Layer 5 of a small transformer language model trained on English Wikipedia (14 layers, counted from 0, width 96).
Take only the direct path to the model's output, skipping the later layers: a vector added to the residual stream pushes a token's score in proportion to its dot product with that token's output vector.

Output vectors of the tokens that the questions are about. A number n stands for (n - 128) times 0.012.
"ro": 116, 129, 110, 136, 125, 81, 102, 156, 102, 150, 68, 136, 144, 122, 127, 83, 73, 143, 155, 125, 143, 143, 156, 106, 123, 123, 56, 168, 116, 179, 118, 116, 153, 56, 96, 90, 109, 98, 151, 183, 131, 110, 134, 190, 103, 116, 157, 159, 120, 82, 97, 82, 136, 111, 101, 102, 143, 92, 92, 156, 114, 200, 137, 150, 132, 89, 116, 152, 118, 144, 146, 155, 106, 110, 97, 101, 121, 122, 122, 89, 54, 142, 117, 133, 171, 119, 142, 141, 87, 136, 132, 94, 184, 107, 97, 83
"us": 136, 149, 144, 137, 109, 154, 129, 101, 145, 112, 90, 127, 166, 50, 141, 142, 130, 161, 128, 104, 161, 135, 104, 151, 156, 91, 115, 119, 141, 176, 111, 118, 134, 163, 137, 102, 146, 117, 124, 150, 123, 73, 135, 113, 95, 159, 117, 178, 129, 104, 164, 121, 145, 149, 131, 105, 138, 119, 92, 162, 123, 136, 148, 184, 131, 98, 127, 139, 142, 133, 146, 189, 179, 120, 154, 91, 126, 162, 82, 83, 130, 127, 146, 137, 140, 110, 76, 125, 128, 72, 124, 118, 69, 153, 121, 145
"s,": 127, 136, 114, 139, 119, 173, 104, 144, 150, 97, 119, 147, 144, 149, 76, 105, 120, 166, 172, 117, 113, 140, 92, 124, 106, 117, 153, 147, 143, 126, 182, 137, 78, 62, 117, 124, 138, 171, 179, 178, 153, 182, 166, 90, 117, 145, 139, 135, 114, 72, 162, 135, 138, 91, 134, 145, 157, 148, 177, 89, 181, 145, 115, 124, 130, 73, 154, 129, 130, 96, 161, 80, 150, 143, 127, 168, 123, 124, 87, 79, 160, 172, 110, 110, 161, 154, 106, 122, 122, 94, 117, 89, 132, 126, 81, 133
"ement": 149, 143, 142, 70, 74, 168, 95, 145, 141, 194, 149, 183, 147, 117, 112, 138, 148, 145, 124, 137, 139, 171, 197, 151, 126, 7, 164, 157, 183, 139, 151, 129, 169, 207, 109, 98, 130, 140, 177, 118, 143, 74, 195, 139, 65, 123, 114, 103, 53, 128, 115, 144, 126, 216, 115, 120, 148, 134, 106, 74, 98, 129, 97, 98, 154, 158, 62, 87, 105, 145, 174, 104, 167, 94, 98, 173, 136, 145, 132, 161, 150, 195, 189, 89, 160, 127, 131, 123, 131, 85, 169, 135, 133, 119, 96, 89
"outh": 177, 144, 170, 114, 134, 158, 58, 198, 169, 79, 121, 194, 123, 141, 129, 154, 191, 98, 82, 162, 109, 129, 61, 105, 56, 91, 125, 94, 186, 137, 134, 134, 138, 131, 88, 143, 72, 91, 85, 151, 123, 112, 165, 146, 63, 108, 102, 125, 60, 86, 60, 163, 193, 98, 174, 106, 73, 96, 70, 94, 200, 86, 165, 170, 170, 167, 117, 148, 120, 88, 136, 95, 159, 125, 119, 161, 141, 119, 152, 109, 168, 131, 159, 137, 145, 143, 123, 191, 99, 155, 108, 165, 117, 107, 103, 135
"fter": 145, 117, 155, 160, 112, 104, 50, 124, 97, 150, 149, 126, 165, 149, 119, 106, 172, 97, 153, 164, 143, 111, 100, 166, 74, 166, 86, 93, 127, 93, 182, 132, 135, 106, 181, 167, 142, 181, 137, 115, 85, 134, 159, 111, 73, 132, 109, 159, 110, 194, 158, 142, 159, 136, 77, 142, 140, 122, 55, 150, 139, 139, 142, 136, 160, 125, 94, 146, 117, 116, 158, 113, 105, 113, 109, 120, 150, 111, 160, 86, 182, 148, 86, 157, 53, 164, 102, 147, 77, 86, 153, 168, 149, 103, 153, 102
"ic": 130, 96, 122, 140, 87, 122, 182, 144, 184, 126, 76, 137, 158, 124, 129, 114, 182, 164, 98, 112, 124, 76, 122, 123, 137, 95, 154, 109, 112, 107, 106, 133, 175, 128, 159, 98, 156, 127, 210, 174, 96, 143, 135, 177, 114, 179, 126, 110, 136, 137, 145, 111, 120, 151, 121, 139, 128, 138, 76, 104, 105, 176, 154, 99, 119, 113, 138, 120, 142, 59, 117, 144, 133, 113, 184, 147, 126, 214, 98, 111, 177, 164, 125, 141, 137, 110, 163, 139, 90, 136, 104, 114, 131, 151, 142, 137
"g": 91, 87, 146, 120, 74, 84, 129, 119, 111, 156, 191, 125, 133, 167, 129, 126, 150, 127, 148, 106, 135, 120, 136, 106, 154, 69, 81, 47, 91, 113, 138, 138, 174, 142, 144, 148, 126, 166, 156, 106, 180, 127, 140, 130, 112, 79, 135, 98, 136, 110, 130, 144, 112, 133, 100, 137, 109, 185, 95, 117, 97, 209, 134, 107, 120, 103, 113, 129, 138, 127, 103, 71, 111, 202, 168, 131, 126, 94, 76, 184, 75, 146, 107, 165, 129, 139, 172, 147, 153, 115, 131, 109, 112, 110, 117, 163
"ime": 166, 101, 154, 138, 122, 128, 165, 172, 195, 93, 89, 70, 164, 105, 136, 146, 159, 191, 141, 162, 78, 217, 120, 132, 133, 82, 152, 88, 152, 94, 151, 137, 114, 185, 129, 122, 112, 118, 150, 164, 72, 124, 160, 142, 66, 90, 130, 193, 130, 90, 151, 196, 153, 160, 61, 89, 155, 124, 118, 191, 134, 109, 144, 148, 98, 158, 167, 128, 125, 99, 153, 56, 84, 53, 116, 168, 129, 196, 122, 128, 185, 100, 107, 153, 118, 138, 109, 161, 69, 126, 143, 151, 171, 152, 69, 196

Each question shows what one neuron of this layer's MLP adds at an activation of 1. A number n stands for (n - 128) times 0.0049.

n183: 148, 141, 131, 130, 135, 126, 63, 176, 169, 179, 137, 110, 177, 64, 124, 137, 156, 158, 126, 94, 168, 146, 168, 83, 132, 116, 143, 158, 134, 110, 106, 162, 160, 158, 129, 125, 168, 168, 168, 97, 145, 120, 104, 82, 107, 123, 78, 195, 138, 134, 116, 115, 162, 141, 112, 127, 117, 87, 101, 125, 116, 166, 150, 141, 146, 132, 108, 98, 111, 144, 112, 90, 123, 123, 117, 136, 103, 111, 124, 102, 94, 143, 124, 158, 125, 99, 143, 142, 112, 140, 149, 123, 151, 179, 113, 124
Which two tokens does it push up most, strongest first? "ement", "ime"

n142: 105, 115, 141, 117, 82, 94, 153, 125, 128, 159, 132, 113, 120, 161, 120, 146, 147, 109, 129, 130, 132, 105, 116, 124, 68, 147, 180, 134, 172, 182, 136, 122, 137, 125, 84, 155, 129, 98, 95, 88, 185, 101, 158, 126, 148, 83, 129, 142, 120, 147, 115, 154, 94, 140, 102, 152, 139, 92, 162, 148, 139, 107, 120, 149, 117, 149, 121, 115, 132, 122, 116, 131, 106, 155, 119, 118, 77, 101, 117, 154, 146, 130, 87, 128, 166, 162, 115, 108, 123, 150, 109, 126, 100, 133, 182, 116
Which of these tokens does it push down most? "ic"

n201: 130, 125, 183, 100, 104, 169, 135, 135, 167, 161, 132, 91, 120, 136, 131, 140, 184, 97, 92, 77, 111, 115, 115, 124, 135, 129, 132, 146, 154, 150, 130, 124, 70, 125, 179, 70, 147, 108, 166, 102, 79, 149, 130, 119, 118, 143, 139, 95, 113, 115, 122, 108, 120, 132, 149, 103, 127, 115, 108, 125, 137, 157, 138, 136, 155, 173, 170, 123, 82, 109, 111, 128, 115, 143, 155, 107, 150, 144, 110, 115, 130, 114, 166, 149, 104, 96, 142, 100, 138, 68, 155, 146, 155, 106, 149, 106
Which of these tokens does it push up most? "ic"

n53: 111, 118, 99, 159, 100, 139, 121, 131, 172, 124, 135, 164, 139, 133, 110, 136, 129, 66, 157, 118, 96, 136, 158, 122, 124, 117, 139, 161, 139, 144, 114, 121, 85, 125, 128, 132, 121, 153, 142, 112, 154, 108, 133, 120, 118, 126, 159, 111, 85, 138, 126, 117, 54, 113, 138, 107, 77, 91, 122, 179, 122, 142, 129, 127, 143, 176, 123, 113, 135, 139, 145, 112, 115, 120, 111, 126, 106, 139, 150, 125, 147, 125, 129, 189, 170, 165, 118, 117, 73, 124, 136, 79, 134, 163, 110, 149
Which of these tokens does it push up most? "ement"

n54: 79, 153, 119, 158, 141, 112, 112, 138, 107, 169, 143, 143, 68, 152, 146, 141, 95, 128, 88, 143, 122, 103, 107, 169, 180, 168, 104, 107, 131, 110, 185, 155, 142, 137, 124, 109, 118, 159, 90, 164, 160, 121, 141, 158, 107, 88, 108, 140, 102, 169, 122, 161, 129, 104, 88, 126, 117, 104, 138, 137, 156, 100, 165, 128, 143, 123, 129, 141, 105, 140, 107, 161, 158, 129, 126, 115, 158, 105, 78, 176, 138, 150, 131, 111, 127, 128, 140, 140, 151, 139, 154, 122, 151, 85, 172, 111
Which three tokens does it push up most, strongest first? "fter", "g", "outh"

n139: 111, 139, 146, 117, 77, 120, 108, 126, 84, 126, 109, 113, 93, 115, 156, 55, 121, 124, 123, 172, 155, 134, 165, 133, 104, 117, 149, 154, 130, 83, 151, 113, 123, 118, 115, 106, 114, 142, 112, 151, 104, 136, 116, 149, 171, 158, 113, 157, 83, 134, 136, 128, 110, 102, 154, 87, 155, 126, 105, 126, 134, 109, 115, 138, 133, 111, 133, 149, 134, 117, 136, 117, 152, 85, 150, 116, 91, 139, 150, 97, 38, 120, 120, 126, 83, 136, 115, 158, 134, 123, 184, 131, 130, 115, 214, 120
Which of these tokens does it push up most? "ro"

n163: 138, 130, 99, 138, 110, 190, 111, 109, 148, 95, 116, 138, 91, 66, 133, 148, 112, 140, 133, 152, 105, 132, 122, 135, 167, 133, 124, 164, 148, 161, 103, 123, 124, 138, 116, 176, 150, 124, 129, 88, 132, 145, 83, 143, 98, 174, 121, 143, 163, 108, 119, 103, 118, 184, 129, 130, 89, 169, 125, 128, 155, 100, 112, 116, 138, 122, 72, 144, 97, 146, 146, 143, 84, 146, 162, 115, 84, 162, 149, 121, 157, 122, 124, 133, 117, 125, 169, 122, 128, 85, 144, 99, 142, 80, 122, 127
Which three tokens does it push up most, strongest first? "us", "ement", "ic"

n137: 101, 162, 138, 108, 98, 130, 90, 114, 73, 128, 119, 157, 165, 111, 87, 150, 165, 73, 150, 143, 109, 102, 115, 90, 163, 124, 106, 133, 113, 141, 187, 175, 102, 101, 107, 152, 160, 133, 133, 83, 169, 149, 71, 123, 77, 130, 142, 135, 163, 102, 82, 149, 138, 147, 146, 129, 107, 95, 143, 134, 114, 162, 119, 171, 118, 129, 108, 102, 121, 164, 127, 114, 130, 134, 124, 140, 162, 144, 139, 113, 104, 167, 88, 150, 144, 124, 121, 140, 114, 111, 104, 87, 143, 97, 124, 135
Which of these tokens does it push down most? "ime"

n172: 162, 129, 116, 145, 128, 168, 127, 105, 150, 108, 154, 135, 115, 149, 151, 160, 142, 154, 68, 144, 116, 140, 146, 111, 133, 132, 135, 142, 91, 105, 113, 129, 160, 118, 153, 156, 98, 68, 60, 161, 161, 115, 111, 132, 128, 135, 137, 147, 161, 117, 113, 131, 133, 161, 148, 92, 93, 141, 119, 124, 130, 97, 109, 157, 116, 108, 131, 150, 150, 140, 173, 137, 154, 79, 75, 124, 99, 167, 153, 159, 101, 125, 141, 135, 165, 160, 172, 109, 142, 123, 115, 131, 141, 96, 157, 177
Which three tokens does it push up most, strongest first? "outh", "ime", "us"

n136: 119, 157, 138, 117, 153, 113, 107, 157, 156, 113, 145, 152, 153, 113, 136, 70, 127, 131, 131, 119, 130, 138, 158, 125, 145, 74, 156, 124, 83, 152, 136, 125, 68, 150, 128, 128, 82, 132, 105, 97, 119, 138, 110, 84, 120, 128, 118, 124, 157, 124, 90, 123, 129, 101, 84, 115, 100, 173, 106, 128, 73, 117, 121, 119, 112, 126, 112, 133, 129, 102, 75, 109, 140, 173, 150, 151, 126, 125, 140, 125, 147, 94, 134, 130, 124, 157, 162, 177, 91, 113, 140, 153, 151, 68, 138, 107
Which two tokens does it push up most, strongest first? "g", "outh"

n5: 124, 148, 121, 174, 123, 154, 136, 116, 134, 132, 134, 123, 107, 125, 132, 162, 99, 170, 127, 143, 144, 128, 130, 101, 174, 142, 116, 146, 130, 152, 106, 107, 139, 103, 142, 105, 176, 99, 153, 133, 100, 160, 125, 151, 100, 153, 119, 141, 47, 160, 172, 121, 136, 75, 121, 146, 137, 103, 139, 121, 105, 180, 122, 107, 127, 79, 121, 110, 150, 98, 99, 141, 146, 143, 145, 159, 118, 110, 157, 178, 110, 129, 134, 115, 87, 127, 168, 138, 106, 128, 111, 109, 110, 121, 131, 147
Which of these tokens does it push up most? "ic"

n129: 119, 138, 161, 127, 129, 134, 88, 113, 119, 117, 95, 148, 89, 174, 151, 87, 127, 120, 145, 147, 145, 136, 117, 132, 97, 116, 169, 116, 103, 128, 151, 81, 129, 91, 156, 123, 152, 107, 101, 129, 114, 77, 82, 131, 122, 113, 122, 139, 96, 97, 159, 163, 147, 112, 152, 102, 186, 98, 159, 137, 90, 88, 136, 92, 97, 140, 113, 63, 166, 154, 157, 110, 136, 98, 118, 101, 89, 112, 128, 117, 128, 133, 110, 113, 115, 131, 126, 113, 95, 141, 119, 126, 84, 110, 145, 134
Which of these tokens does it push up most? "fter"

n72: 153, 160, 151, 160, 110, 126, 125, 176, 125, 131, 126, 110, 126, 139, 138, 107, 170, 125, 134, 161, 124, 93, 132, 146, 143, 168, 79, 123, 153, 128, 159, 158, 108, 93, 108, 141, 145, 140, 157, 171, 116, 117, 125, 88, 108, 118, 98, 96, 155, 115, 103, 147, 100, 84, 124, 144, 134, 150, 155, 152, 138, 116, 185, 106, 105, 120, 141, 127, 142, 128, 117, 127, 157, 120, 144, 118, 137, 117, 89, 160, 174, 87, 93, 79, 155, 101, 139, 152, 119, 127, 146, 119, 152, 117, 129, 150
Which of these tokens does it push up most? "s,"

n228: 97, 117, 217, 109, 76, 110, 162, 146, 134, 136, 135, 169, 73, 163, 124, 103, 103, 124, 118, 156, 108, 137, 131, 150, 138, 130, 130, 124, 176, 160, 107, 167, 127, 119, 124, 120, 154, 119, 99, 104, 114, 156, 137, 99, 88, 120, 105, 139, 72, 161, 160, 105, 134, 66, 126, 147, 132, 75, 127, 138, 123, 113, 155, 133, 126, 183, 126, 104, 134, 121, 140, 140, 137, 150, 102, 97, 86, 157, 120, 139, 149, 116, 177, 108, 117, 143, 158, 110, 151, 142, 119, 102, 123, 107, 148, 150
Which of these tokens does it push up most? "outh"